Layer 4 of a small transformer language model trained on English Wikipedia (8 layers, counted from 0, width 128).
A neuron's activation on a vector x is ReLU(weights . x + bias), where the dot is the dot product.

Input weights of the MLP neurons that the questions are about. A number n stands for n times 0.0053.
n7 (bias -0.013): -6 10 -1 27 16 -5 -11 37 -22 -28 -9 26 38 -32 -30 -49 -4 17 7 -6 13 24 15 -14 5 -12 1 -13 21 39 -24 5 -6 -8 -37 -27 -40 23 16 -39 -10 30 26 9 29 -21 -7 39 4 27 -28 19 4 77 -19 -26 -24 -29 -27 -2 26 53 14 -19 24 -20 19 -19 -33 -8 -2 -39 13 -21 29 42 8 34 -44 28 -20 -33 42 -66 -17 13 -11 -3 -7 13 44 6 -1 21 -24 -7 11 -18 -38 -22 42 29 -2 -15 -37 -34 -18 32 -10 -9 -11 -26 14 -22 25 -23 44 -15 11 11 22 33 -6 22 26 -6 40 17
n23 (bias -0.003): 27 10 -61 22 -26 -30 -30 20 -5 24 -14 11 8 -1 46 -13 -30 12 1 40 -8 -2 -7 6 -28 -1 -13 -23 -31 7 4 -34 12 -25 -22 43 -18 33 3 6 9 -40 37 -6 20 4 -21 0 25 11 37 -12 -2 1 -14 -6 -53 12 -2 1 37 12 -13 1 -3 3 10 6 -18 17 -3 -21 -17 -10 -24 32 16 4 -29 17 -11 9 8 14 -32 -9 14 18 4 -27 2 -52 4 -6 -43 3 0 -28 -8 38 -7 -1 27 -31 9 18 17 30 3 -14 23 -9 19 -63 -18 6 -18 9 -29 21 28 4 15 27 10 14 -1 -8
n30 (bias -0.012): 18 -1 -12 -6 34 3 -21 -9 6 0 13 -12 8 8 -14 1 -26 11 5 -15 -44 -14 -14 -2 -9 -33 -34 1 11 30 31 -4 3 21 8 -9 24 11 28 34 46 -13 2 17 -23 -31 37 13 5 -34 -13 -4 -54 8 -7 29 -24 -12 16 23 -33 -8 -45 -33 7 -8 28 14 6 13 14 22 -9 33 19 -17 53 21 20 -32 -19 -7 -7 -18 10 17 29 -13 14 18 -23 -37 -42 -26 -28 -1 -53 28 6 -7 35 22 45 -21 -13 -20 -6 -24 -30 8 3 -19 47 6 -14 22 -7 34 40 -35 -6 -31 8 3 5 -5 23 -20
n47 (bias -0.011): 22 20 -32 69 -21 -10 -14 51 -7 -3 7 22 22 13 -10 -16 41 6 -19 34 -44 -18 -56 36 -19 13 -15 3 8 12 6 6 -21 25 -7 9 17 12 -14 11 25 1 -11 29 -20 -3 -29 -6 -49 0 -34 14 -15 -32 -9 55 75 37 13 -10 -2 4 -18 -8 23 11 21 -24 31 -22 -29 -28 -17 1 -64 -19 3 -37 10 53 -4 21 4 3 17 -20 -2 -50 12 -59 15 37 25 3 -14 11 -19 -24 15 -17 5 29 24 -10 11 50 -61 11 -23 -37 -18 -16 24 -10 28 1 38 -68 21 17 -5 -13 -12 23 29 -10 -32 -26
n61 (bias -0.033): -26 -34 -17 11 6 -38 40 9 52 -35 13 -24 -5 18 7 24 3 4 -16 21 -17 -58 -12 39 -26 8 -23 -17 -10 -14 23 8 39 59 -1 -2 -17 -5 -8 -16 -31 -12 -21 17 -17 -26 6 24 -4 53 33 -56 26 -16 -27 16 -1 32 -54 17 -26 -23 -5 23 45 59 34 -14 -23 -18 -6 -12 -5 -4 9 -18 20 17 -39 -9 -12 51 -34 10 36 26 12 -22 11 27 28 -12 58 -46 26 -49 25 24 39 24 -48 33 16 -15 12 -16 15 -5 -35 12 31 17 -5 -7 -80 -11 17 1 39 1 -15 -31 -11 -17 17 -62 44 -2
n63 (bias -0.036): 14 -30 -7 19 24 -7 8 -21 4 8 46 36 6 22 17 -40 14 15 -12 24 21 -3 4 25 -31 -25 -2 -13 17 -26 75 25 -3 -36 -18 -7 -2 11 17 -3 -25 24 -39 51 33 70 -18 -6 -3 -9 31 -30 -50 -19 -17 -4 27 49 -19 -5 -11 -19 -18 -38 29 21 -26 35 -16 -51 -19 2 -12 -27 -7 -1 -8 28 -15 -40 -11 -9 -47 26 19 7 -71 -7 13 11 3 -19 34 7 9 20 34 39 -64 -48 2 23 -45 -19 -12 11 -12 -13 13 -29 15 2 18 -9 2 47 -15 -40 -17 -15 -2 15 44 -10 35 -14 -9 23
n91 (bias -0.017): 65 9 59 -4 -44 -4 -10 -8 22 -4 -12 -9 -47 -43 3 -13 -17 2 28 47 -17 9 43 -1 6 13 -6 2 25 4 2 4 -20 -25 -16 -21 -24 31 33 -7 1 31 -13 -53 43 45 14 0 21 -28 5 16 25 -28 -15 33 25 24 -12 -9 -23 2 -38 -12 -6 39 -21 -30 2 11 10 -5 -16 -2 -72 70 -29 -25 -3 -3 21 -18 7 26 -64 51 -4 14 3 -23 -18 -45 -1 54 -6 -18 33 23 -36 18 -6 34 11 -51 -46 14 -11 16 21 -31 21 -19 -4 52 -22 19 -17 26 -10 32 -28 -52 16 -28 7 11 -18 47
n108 (bias -0.009): 16 -25 1 -30 -37 2 19 28 12 -48 54 15 37 -39 19 8 2 19 -7 -27 -25 -7 25 -16 -12 2 -40 8 3 -34 5 -10 10 -7 56 -15 -11 -9 -22 -4 -1 -50 42 20 -18 -9 7 -3 18 6 11 14 28 -1 30 -1 -42 -14 -6 5 4 -6 6 -21 38 4 21 -15 6 21 -59 15 -9 8 6 38 13 -19 -17 20 14 -28 15 -16 -33 -17 11 4 32 64 24 -14 2 -71 -39 -11 44 -19 18 37 3 8 26 -2 37 -13 -28 -21 -11 0 8 -2 22 -30 -58 57 33 -58 9 20 -9 -38 3 -43 17 14 18 -26
n115 (bias -0.011): 39 19 61 -20 -17 -57 -32 25 2 -13 9 -11 20 -49 -2 10 3 2 47 2 -27 -20 -45 19 -3 8 11 21 27 -25 12 -56 72 12 -6 2 -52 34 -6 -17 2 -19 -22 -14 -33 -25 2 -55 -2 -18 -21 -26 27 73 36 13 -3 -54 14 7 -22 8 4 -23 -27 18 5 10 -3 -26 -15 9 -37 9 -8 44 35 7 1 -58 16 -25 10 24 10 18 34 13 47 67 1 -2 -21 -10 26 -32 -9 -52 35 34 -28 21 3 30 26 -12 28 4 12 28 -15 -43 50 -38 -5 31 19 6 27 -15 -84 16 13 -13 15 -58 -9 18
n123 (bias -0.021): 23 27 30 60 41 60 -37 -27 4 -39 57 -27 -14 9 -63 20 31 -28 -34 -15 11 8 0 0 14 12 -30 31 -40 -28 -14 12 15 38 -28 24 12 46 18 2 -3 1 3 9 -13 39 -17 -21 -9 -14 37 30 -2 -36 -81 25 17 5 -45 55 -21 -35 63 -10 43 36 17 -18 -14 -56 29 -28 33 -3 -36 45 -1 26 -41 -26 25 16 -1 -31 -27 0 12 -18 -56 8 32 1 31 -35 24 16 24 11 39 -31 -37 -42 16 -21 0 -33 14 -9 -36 7 -10 17 -10 1 7 -24 -5 -5 -36 -25 -20 -4 38 -13 40 20 -6 -14
n136 (bias -0.043): -3 -56 21 -27 32 -16 -35 37 19 -4 13 3 13 2 10 -12 18 8 24 32 57 26 24 1 43 -18 39 6 14 4 10 -13 13 -37 -12 41 28 -26 40 -31 -12 -19 -4 4 3 -7 -8 16 37 -20 27 -56 -9 5 -21 1 -14 -14 57 -32 18 10 23 27 50 -7 2 19 3 15 27 1 16 -4 38 13 10 25 -31 -14 15 12 -26 -56 -18 -28 32 -6 -27 19 -38 -27 -8 -39 17 46 23 -60 -15 28 18 -34 -32 -30 -43 -31 -14 -7 -14 43 -31 -5 -22 13 -8 5 9 -16 -5 -10 -61 -27 -2 21 15 15 13 -27
n138 (bias -0.054): -32 8 36 -32 19 -47 -17 16 -30 -64 -19 -22 -9 25 3 -10 -62 -35 1 -26 74 43 -40 24 36 61 48 -15 12 5 12 39 -23 -42 20 -4 -43 25 15 -7 -25 -47 5 -27 3 -3 -46 -71 10 40 10 -18 -20 4 58 -19 -11 88 -36 -16 17 -2 22 3 -17 23 -46 -6 17 -15 59 -31 -4 27 22 14 72 48 -77 3 -6 43 40 -67 20 49 -27 -14 14 -3 8 -9 -1 83 -29 47 49 -34 9 -34 -64 -27 2 -12 -41 15 24 9 13 -50 -53 30 -37 25 15 -13 -7 -11 -9 94 26 17 52 -22 -1 -39 -21 16
n141 (bias -0.044): -22 4 22 10 -22 -46 2 -13 27 -42 44 2 -2 -10 23 -11 -28 -21 -28 -29 -3 -34 -12 9 -48 -18 21 -1 -13 -51 5 45 22 -37 3 7 23 5 -7 -7 77 28 16 50 7 -24 -10 23 42 -9 -26 -82 -20 51 5 8 38 19 -18 -2 56 13 -1 -1 -17 23 -7 7 49 -23 -12 -40 47 -52 -14 -21 19 61 13 -12 -9 -8 31 -35 27 -26 -44 14 -41 -7 15 -26 -5 56 7 6 -51 58 -19 -12 -12 4 8 24 46 15 -8 16 8 3 -24 -6 60 -9 -33 -27 -46 -27 10 -45 -1 -37 72 25 30 15 -28 4
n177 (bias -0.027): -28 20 -38 -47 35 -28 27 43 19 19 6 -27 -14 29 -8 9 77 16 -12 49 24 -14 -29 -31 36 -62 -5 -58 -45 -9 -20 -51 -3 -26 68 15 24 5 -26 25 20 18 12 -26 -51 28 26 6 -31 -6 -4 14 -12 31 15 50 -23 17 -14 9 2 51 10 -24 -34 -11 3 -12 36 10 -41 7 57 -12 -23 33 -45 21 59 -11 32 -28 5 -23 -15 -23 11 28 29 -7 -25 41 -33 22 -44 -16 -53 1 4 16 -6 66 -4 -17 6 20 24 -52 24 -30 -8 9 27 31 -39 -15 -23 -14 7 -60 25 4 -86 -62 16 -34 58 17
n180 (bias -0.013): 1 36 2 10 -13 5 19 -21 -22 -53 6 11 -17 -10 13 -35 -14 11 -27 -17 -7 -29 -9 6 -40 -9 -14 -18 -1 30 -29 -15 7 76 -8 32 7 -4 12 1 -3 0 -13 -15 -22 8 -7 -8 -39 41 9 17 18 24 -30 -11 -19 -5 36 31 -7 -57 -7 -2 -25 -1 14 28 18 23 -10 -23 -11 -19 47 -6 10 16 10 -6 20 38 -11 -6 -3 -26 -9 28 -11 45 1 -9 3 28 -5 -39 -20 -9 -48 29 6 21 5 -58 -42 -13 -18 -2 -52 7 -26 -11 -9 23 -18 40 25 23 11 -7 4 17 -6 -20 20 -8 43 44
n181 (bias -0.036): -18 19 -8 22 -17 -40 57 34 15 18 -5 4 28 4 34 16 -16 18 3 67 -37 5 -39 -18 -52 8 -12 -26 2 -14 -16 18 59 13 -3 8 55 -39 62 2 -13 -10 -1 -16 -23 3 -36 -7 -9 -52 -45 25 45 7 2 22 -2 3 38 -20 21 6 -32 -31 23 -18 -36 -11 34 21 -15 18 13 6 -12 -5 -35 -13 51 36 -14 14 5 2 -41 -10 2 18 9 -21 -20 -18 -26 40 -17 -11 13 -42 11 28 -15 -51 -10 68 -5 48 37 -12 -66 -25 4 4 -3 -42 -24 -23 -5 3 33 24 11 -12 -31 11 22 -14 -22 -8
n194 (bias -0.030): -24 -11 7 -35 -21 -23 37 69 40 -16 -25 22 10 31 -1 40 -9 49 -37 30 34 4 10 -37 10 5 39 -41 -18 21 -29 -17 -18 -19 -20 -20 -14 -13 5 21 1 15 -46 15 6 4 -2 -7 28 -10 -13 50 35 32 19 30 -21 -52 47 -27 -10 -8 9 34 14 34 10 -3 14 11 49 11 15 -3 -16 12 -24 -16 33 15 21 10 -6 -20 22 -23 16 -42 9 7 -10 -25 -30 -32 -16 -47 -20 -60 25 -35 20 35 22 19 6 -40 -4 -8 -8 32 -48 -1 -13 -10 16 -18 -5 11 17 -22 -12 -34 11 -22 4 -44 -8 26
n197 (bias -0.040): 12 -47 -28 31 17 -31 -23 2 -25 -16 -7 -29 -35 -8 -6 -20 -4 27 26 5 49 -5 -5 12 -41 10 5 14 -48 -40 -20 -22 52 24 0 19 16 13 -27 -13 31 13 -26 13 -7 19 2 -4 -39 22 -36 12 78 14 6 -23 5 19 4 12 -36 -32 -1 -26 -13 33 -21 -15 -20 12 14 -2 21 1 7 12 10 20 -22 2 -14 7 -43 58 18 -7 -5 7 -5 25 -18 -4 -67 15 0 -12 -39 15 38 50 1 -15 -29 14 31 26 28 -8 -19 -2 0 27 -7 24 3 -23 -4 -35 -18 32 -4 24 0 67 -18 -10 -1 43
n225 (bias -0.031): 1 -13 -29 -10 10 30 18 -22 26 -7 -2 35 22 8 35 -36 -4 -4 14 0 49 36 -3 -6 0 3 -22 0 0 -11 19 69 1 27 33 36 -5 44 52 -67 -4 12 12 20 -55 8 -26 12 -20 -28 0 -10 -53 -1 -32 20 -72 -7 49 3 3 -30 11 -9 -17 35 -4 -5 29 -69 -17 14 11 51 -25 19 26 -13 -34 -7 48 10 30 -9 -56 -76 -18 66 -34 60 -2 -30 -15 8 24 15 23 41 21 -18 -59 -40 24 28 -12 -14 -1 -15 0 -44 -43 50 8 7 -3 8 -5 -59 -7 25 -42 -11 -20 -16 12 -18 29 -16
n243 (bias 0.004): -14 -29 -10 -32 44 -6 21 11 20 2 2 11 10 15 15 -20 -13 -9 -56 -20 10 -4 -1 -36 19 -2 -26 12 -25 -10 -27 -52 15 -39 7 14 0 34 13 -6 44 -20 16 8 34 -31 4 -24 -10 58 18 -31 -9 -35 -9 38 24 -4 -14 -10 -34 32 31 -22 -4 -25 8 37 -20 -70 -15 -11 0 17 9 -22 8 -7 -4 33 -13 18 48 18 19 11 14 -55 21 52 26 -7 11 -43 38 24 19 -13 5 -11 -6 10 40 19 -33 5 8 -47 2 35 -1 -19 12 -61 -4 4 47 -12 -10 -10 -42 45 -15 -13 20 -34 34 27

Each question shows a token from some text and the vector x that enters the MLP there. A number n stands for n times 0.047.

"s": -14 -4 13 -8 -32 7 16 -30 -16 11 13 -40 20 -15 -8 4 22 -2 -16 -4 -14 -9 11 -40 -10 -6 -9 2 49 63 -2 25 -18 16 0 -25 17 -18 19 12 8 6 2 51 -14 18 5 -16 31 7 -3 -12 12 9 -11 -47 -46 4 16 -30 -29 -34 4 -9 13 0 2 34 -19 6 -8 -15 -3 9 -16 20 11 9 15 16 -17 -12 2 -9 -3 2 31 -27 74 7 41 -35 19 -1 -14 -1 1 -27 2 12 -4 -16 -9 -28 34 -13 -52 -24 29 15 10 24 -19 23 13 -29 22 6 9 -15 -40 -6 6 29 -35 1 45 -6
The two highest activations, in order: n108, n30

" his": -20 -15 7 33 -14 -7 -1 -23 -1 22 31 -35 5 -42 6 21 20 -11 -25 -15 -3 -15 23 -20 3 10 2 3 28 43 10 5 -9 -6 -19 -15 10 -17 6 -8 10 -1 3 49 21 21 21 -34 22 14 -4 -25 14 -16 -10 -40 -54 27 -22 -28 -19 -34 6 15 -3 -13 -12 31 -40 0 27 -16 19 -5 -4 10 1 19 19 -18 -12 -13 0 12 -17 0 36 -2 56 -11 41 -15 45 -2 2 -2 14 -15 6 -6 -5 -31 -19 -21 34 -16 -46 -23 16 -16 0 13 -22 21 42 -32 27 24 1 -23 -45 -14 -1 54 10 -11 17 26
The neuron with the highest activation: n123

" \"": -25 1 -5 31 -12 9 -7 -60 6 18 21 -29 23 -38 -17 19 24 -22 16 14 7 7 21 -1 0 25 -4 -22 29 65 -4 20 -2 -19 -12 3 24 -13 -7 7 4 -8 -7 46 -10 14 33 -25 29 6 -12 -16 4 -23 0 -28 -58 22 0 -48 -11 -43 17 2 -6 -21 20 13 -38 -13 -6 0 13 3 -19 -23 -9 -4 23 -10 -27 16 12 13 -18 2 -1 22 39 -1 39 -11 2 14 -6 9 12 4 25 -4 11 -19 -15 -21 34 27 -32 -26 32 -34 4 34 -29 -3 21 -40 13 30 -6 -12 -17 -29 -21 33 -4 -25 39 -9
The two highest activations, in order: n225, n61

" Police": -10 10 16 27 -11 8 -17 -28 -17 18 12 -43 6 -34 -9 19 -2 -23 -29 14 -13 -13 -6 -2 -17 -8 4 8 20 49 -17 6 -11 4 -18 -15 29 -28 -8 10 6 -2 17 24 -6 14 5 -4 31 14 -18 2 28 -12 9 -47 -63 26 7 -48 -26 -1 -4 -8 -9 -16 -4 43 8 18 -9 13 5 3 -17 2 -18 1 22 12 -21 13 3 35 5 -1 1 -26 50 21 32 -34 42 2 1 -1 -6 -51 27 -4 18 -20 -15 -15 46 -7 -52 -17 -2 -9 38 47 -5 7 23 -33 10 18 1 -10 -28 -25 -2 61 -27 -5 19 26
The most active neuron and its activation: n197, at about 1.3

"\n": -19 14 -3 22 -24 -2 -14 -31 -3 8 23 -20 35 -24 -23 7 8 -30 -18 -8 -6 -4 27 -20 30 3 -13 -4 21 37 -17 13 -5 -2 -8 -11 6 -11 -24 15 -4 -1 13 55 -25 32 14 -19 28 -7 -9 1 1 -23 -20 -23 -27 24 -15 -30 -17 -38 5 3 -12 -44 -11 11 -14 -12 -18 -3 26 -1 -10 -16 6 10 49 1 -18 9 6 29 -9 -12 9 17 45 -1 44 -27 7 10 -3 -5 27 -11 1 17 27 -9 -4 -22 29 31 -32 -48 9 -21 31 41 -27 28 31 -34 -5 39 10 -35 -43 0 -24 28 10 -34 45 9
The neuron with the highest activation: n177

"ole": 1 23 10 36 -48 -10 -33 -40 -26 17 -5 -20 26 -27 5 7 -12 0 1 -3 -13 -7 19 -21 -29 -13 -5 -7 30 56 -24 12 -9 14 -7 -19 2 -22 -11 -11 5 14 21 30 -12 20 15 -18 26 -12 -1 -28 8 -7 -6 -28 -80 19 29 -19 -17 -20 8 1 -22 -42 -16 30 1 39 -2 -23 5 2 11 18 -1 11 15 13 28 -10 0 24 7 19 3 14 63 16 40 -13 26 7 5 -11 -17 -31 11 0 31 -19 -11 0 42 -28 -30 -17 26 -23 5 20 -6 3 22 -25 -7 28 -2 3 -36 -6 -11 31 -36 -2 42 -14
The neuron with the highest activation: n180

" were": -23 17 20 25 -5 -11 -34 -30 -26 3 45 -33 8 -40 -27 12 22 -28 -4 14 1 14 24 -27 6 12 -13 -2 -7 26 3 15 -20 -16 -5 -12 5 -9 -3 14 0 6 12 47 -8 27 25 -23 23 -2 5 -6 -5 -44 8 -17 -48 25 -3 -12 -22 -15 11 -28 0 -23 -15 27 -16 -14 0 14 19 3 -19 2 -20 7 38 5 -39 9 -7 -12 26 3 3 -2 49 10 26 -17 19 25 8 -10 -32 -23 38 2 15 -20 -26 0 22 3 -38 -23 40 12 21 52 1 2 24 -51 6 45 -14 -40 -13 -27 -15 48 -18 -12 35 1
The most active neuron and its activation: n123, at about 1.6

" the": -41 -17 3 29 -12 20 -7 -29 -3 -13 15 -9 17 -48 -17 11 39 -25 -18 1 -9 2 35 -18 25 10 -16 0 40 42 -4 11 -10 -5 -19 -23 6 -5 14 1 18 10 -18 46 8 26 3 -2 30 25 -17 -13 8 -7 -4 -28 -59 21 -1 -25 -24 -20 -6 3 15 -15 -2 14 -34 -22 -9 -16 8 -12 -5 25 -1 12 22 8 -12 -2 -1 35 14 -4 9 -7 51 -9 38 -6 33 23 -13 18 2 -19 6 5 -8 -14 15 -18 16 7 -73 -35 4 -18 12 13 -18 12 23 -34 20 -7 19 -11 -62 -14 -28 52 -8 -11 32 20
The most active neuron and its activation: n7, at about 2.4

"y": -1 -24 8 14 -22 -3 -22 -28 -6 2 26 -33 9 -45 12 18 26 -4 7 -12 -5 9 33 -22 2 12 -8 31 -1 32 -11 19 -14 12 2 -21 14 -20 9 22 -15 -6 2 46 -7 40 9 -1 18 5 -16 -15 8 -15 -1 -34 -83 8 22 -29 -23 -27 9 3 2 -32 -21 20 -15 19 -20 3 12 11 -19 9 -9 12 19 14 -3 16 19 2 -4 7 26 -38 46 25 30 -13 25 11 1 8 8 -43 15 -27 14 -17 -1 -33 37 6 -56 -4 28 21 2 45 -29 14 15 -37 3 14 11 -30 -31 -17 -4 13 -12 -15 45 -25
Which three neurons fire most, strongest first? n108, n136, n194

" accepted": 10 8 1 35 -31 -1 -6 -53 -3 11 38 -7 13 -1 -2 4 20 -28 13 2 -8 -19 26 -2 -5 13 20 -20 32 31 -5 15 -30 1 -11 -13 -6 -5 1 11 4 -5 10 56 3 34 13 -22 5 -4 17 -42 11 -29 0 -19 -61 24 -11 -25 -27 -38 0 3 -10 -36 -3 36 -11 -1 27 -12 11 -9 0 -5 -11 -13 21 12 -40 -22 -4 11 16 -19 33 -14 57 -7 38 -22 36 4 23 -2 -11 -40 -16 -11 14 -24 -7 7 9 1 -38 -15 44 2 27 38 -15 6 41 -47 4 14 3 -32 -24 -21 -3 33 -29 -4 29 16
The most active neuron and its activation: n63, at about 1.6

",": -17 -16 8 34 -6 -17 -36 -22 -5 8 27 -30 14 -41 -20 10 7 -29 26 -6 -10 -7 22 -34 1 -3 -21 0 39 31 -6 15 -9 -4 -3 -21 -7 -31 -4 9 -11 -2 21 54 -9 15 18 -17 29 -30 15 -6 31 -35 1 -30 -67 37 -4 -31 -22 -32 9 -15 7 -26 -10 27 -12 12 5 -3 20 5 -7 -3 -21 18 12 3 -13 -15 7 12 9 -18 7 -20 35 3 40 -22 26 11 -14 -15 13 3 5 6 18 -18 16 -12 41 14 -29 -24 52 -19 10 55 -7 10 12 -35 6 21 6 -19 -14 -23 -40 45 9 -1 35 32
The neuron with the highest activation: n108

" list": 3 -6 7 17 -29 5 -25 -24 -15 35 30 -5 7 -14 -24 14 30 -14 -8 -34 -9 -18 36 0 3 -7 35 -16 4 27 -21 21 -8 26 -34 -17 19 -19 12 -7 18 1 15 49 0 10 16 -15 27 -2 -11 18 25 -41 -11 -36 -40 10 2 -43 -12 -27 19 -11 -19 -19 11 25 -28 -8 14 -12 -30 21 11 -9 -17 -13 27 5 -33 16 -6 8 18 -3 -3 -7 54 17 31 -12 24 23 -10 -1 -1 -49 1 -29 12 -22 -10 -4 22 15 -42 -5 30 5 -8 46 1 24 38 -40 37 39 -12 -25 -37 -27 -20 26 -18 -18 27 12
The most active neuron and its activation: n194, at about 1.2

"all": -27 6 8 23 -45 -11 -22 -44 -7 13 24 -19 -9 -28 -29 35 -3 -10 -6 -33 -23 9 9 -15 -27 13 -17 13 24 54 -24 34 -10 24 -17 -4 3 12 3 -18 15 10 9 5 -16 17 20 -21 30 20 -17 -16 11 -3 23 -32 -78 15 28 -29 -30 1 -8 18 5 -16 -35 25 5 12 -34 -3 -9 19 7 21 4 -6 5 -4 8 2 23 37 24 -12 5 -22 55 4 38 -16 -14 10 -6 2 -18 -29 17 1 9 -27 -6 -2 34 8 -42 -14 9 21 -7 47 11 19 13 -36 10 8 -3 -33 -10 -6 -5 32 -11 -11 41 2
The neuron with the highest activation: n115

"19": 2 21 7 38 -27 -9 -14 -39 9 13 8 -12 -18 -41 -20 2 26 -10 -3 -13 6 -21 23 -42 -3 -6 9 13 0 54 -6 3 -15 -3 6 -28 9 -15 -3 -6 36 11 9 35 -24 -8 13 -14 42 -13 -29 -26 -1 -18 -15 -13 -33 12 6 -29 6 -17 8 2 -15 -7 -22 38 -15 2 -37 4 7 -26 -1 18 5 6 25 -5 -22 -16 6 38 -14 -26 -1 0 60 23 35 -27 29 12 -20 5 18 -10 -6 22 2 -26 -2 10 51 24 -61 -18 31 -12 25 30 10 27 37 1 -5 17 -10 -32 -44 -17 -29 34 -4 -14 32 12
Which three neurons fire most, strongest first? n141, n108, n115

" fe": 9 -19 -7 31 14 21 -6 -21 -17 11 16 -10 2 -32 -16 9 26 2 -1 10 -29 -5 30 -6 -6 -10 17 -2 15 48 -12 12 -21 -6 2 -2 19 -11 11 13 35 9 30 19 -15 25 19 -14 20 -21 -21 4 11 -13 8 -30 -38 24 -7 -61 -51 -33 9 -13 16 -15 -18 22 -36 11 -5 29 -7 25 -13 -11 -24 17 12 16 -33 -8 5 32 24 -3 -11 -5 62 -6 21 -5 40 2 -30 30 8 -44 16 -3 -4 -29 6 -1 31 -13 -45 -16 18 -3 0 55 -25 23 38 -36 10 7 5 -38 -24 -4 -7 24 -36 -36 9 0
Which three neurons fire most, strongest first? n47, n197, n30

" body": 6 -2 1 41 4 6 -20 -27 -17 27 19 -34 -9 -42 6 10 26 -26 -20 4 -21 -21 30 -2 -28 16 3 1 22 27 -19 12 -27 0 -22 -4 20 -19 0 -4 -9 9 24 24 1 22 25 -17 38 9 -7 22 12 -39 11 -28 -55 21 2 -50 -48 -24 0 -5 7 -18 -12 33 4 -2 -11 14 10 12 -4 -24 -24 8 9 -4 -28 12 2 14 12 -3 -17 -20 50 25 47 -35 31 5 7 18 11 -28 37 -9 -14 -4 -29 -12 32 -1 -51 -9 24 -12 -1 27 -20 14 41 -26 -9 23 5 -33 -33 -13 11 43 7 8 31 23
Which three neurons fire most, strongest first? n63, n123, n197

" compl": -2 -11 3 12 -26 11 -32 -28 -5 25 16 -31 0 -40 -18 21 12 -5 -2 -20 -24 -3 36 4 4 9 16 -9 8 33 -23 0 -5 3 -24 -29 -6 5 -10 -17 13 -3 7 53 -18 37 11 -18 -2 -1 -5 -20 4 -33 -7 -28 -39 22 -37 -15 -24 -29 23 -3 -5 -9 -23 27 1 17 0 2 21 8 -20 -15 -49 -5 37 -10 -28 -2 -3 26 47 19 4 -8 81 14 29 -8 30 32 10 3 -12 -2 -4 -19 27 -18 13 -1 28 9 -31 -33 23 10 15 36 -35 7 44 -41 17 12 10 -25 -12 -17 -16 35 -18 -16 14 25
Which three neurons fire most, strongest first? n197, n63, n243

" later": -8 -12 -3 22 -36 -6 -34 -32 -4 25 34 -24 6 -34 -10 17 17 -26 -11 6 -17 -6 4 -10 11 9 -13 -4 23 41 4 17 -14 -6 -14 -24 4 -2 -5 -7 15 -4 9 57 0 24 34 -17 26 5 -10 -35 -1 -14 -22 -31 -48 16 -1 -33 -36 -22 0 5 10 -19 -30 35 -3 9 15 -6 57 2 -37 -16 -30 5 26 10 -22 -19 19 7 24 17 25 -16 57 25 39 -25 31 18 5 1 -16 -23 -16 -14 -5 -11 -18 -7 43 -4 -20 -21 30 -6 -10 48 -1 1 40 -38 18 28 10 -19 -31 -21 -15 9 7 12 12 11
The two highest activations, in order: n141, n63

" was": -23 23 5 34 -13 2 -33 -23 -22 3 35 -24 18 -39 -15 -6 29 -25 17 8 3 17 16 -27 7 4 2 1 14 31 -4 15 -10 -21 -23 -8 16 -20 -1 14 4 4 10 39 -17 29 28 -11 26 -16 3 -9 8 -34 6 -5 -62 40 14 -23 -33 0 -4 -26 0 -14 -5 31 -8 -10 6 -2 33 5 -13 4 -18 3 51 -7 -42 13 -9 -13 22 -24 10 -4 44 -8 16 -23 9 32 1 2 -26 -39 31 -7 13 -4 -24 9 27 -2 -27 -15 40 2 11 40 -5 15 22 -57 6 16 -17 -53 -8 -28 -12 54 -38 1 27 0
The most active neuron and its activation: n177, at about 1.5

" who": -21 -11 7 34 -33 -2 -26 -26 -7 13 19 -36 8 -44 -11 23 16 -13 -7 4 -10 8 -9 -16 6 15 5 6 7 41 -3 27 -6 6 2 -27 15 -18 2 -1 7 15 21 47 -14 34 28 -8 37 -5 -5 -38 7 -20 -41 -39 -50 22 -1 -32 -29 -19 13 1 -2 -18 -30 28 -11 23 2 -8 37 0 4 -1 -25 14 11 3 -12 -10 -7 -12 11 6 11 -18 48 17 27 -14 34 14 7 -6 -11 -13 0 0 15 -35 -17 -19 53 -20 -21 -11 7 -6 4 42 -23 0 43 -68 30 33 -8 -21 -20 -17 -14 28 -9 10 29 27
The most active neuron and its activation: n123, at about 1.5

" hold": 6 -13 10 32 -24 -3 1 -27 -16 28 44 -12 16 -40 -1 13 17 -9 -9 -13 -14 -14 25 8 6 -9 13 14 10 37 -5 14 -6 -4 4 -9 18 -18 -8 0 1 3 0 12 -4 15 10 -5 -4 -6 -11 5 -11 -28 21 -13 -47 25 2 -42 -32 -26 14 -29 -20 -48 9 27 -3 4 16 -4 -11 6 -1 -7 -12 -11 23 5 -11 -7 0 28 1 -17 0 -21 65 9 29 -30 22 8 7 20 -23 -59 -2 -14 25 -17 -49 12 35 19 -44 2 30 -12 29 62 -23 20 56 -50 19 4 7 -28 -32 -7 -11 42 -4 -9 23 -4
The neuron with the highest activation: n47

" occupation": 1 1 1 30 -26 24 -24 -36 -28 9 26 -28 -9 -35 5 -6 25 -24 -19 6 -31 -25 30 -15 -12 5 -6 3 15 38 -15 21 -21 -1 -11 -11 20 -22 -11 13 -13 -1 18 24 15 15 23 -22 21 20 -10 -3 4 8 12 -41 -42 23 15 -39 -23 -25 -6 2 -7 -22 1 32 -8 24 26 16 -2 1 10 -8 -29 -15 20 22 -23 -3 -2 22 2 -9 -1 -26 74 27 29 -3 42 -9 -14 10 -18 -47 2 -2 17 -22 -21 -11 44 -6 -32 -16 0 6 18 51 -15 46 42 -49 -3 11 16 -12 -44 -5 14 17 -8 -12 6 9
The two highest activations, in order: n180, n197

" him": 11 -3 32 17 -16 -2 -23 -13 -3 -4 28 -26 30 -37 19 12 37 -34 -21 -6 -6 10 30 -25 -10 29 -18 5 20 47 1 4 10 -8 -10 -10 18 -19 -19 -20 -4 2 15 49 10 29 19 -27 35 10 -21 -16 -9 -25 8 -31 -63 14 -3 -36 -17 -41 15 5 1 -23 -12 45 -26 11 13 -16 9 -10 -5 5 -21 12 9 -18 -9 -16 -7 -4 2 -13 35 -8 54 5 44 -22 8 -1 -8 4 -7 -18 2 -23 6 -1 -14 -12 -4 0 -42 -12 45 -2 -7 46 -17 8 35 -42 16 19 10 -27 -21 -6 3 55 -4 -18 31 6
The two highest activations, in order: n136, n7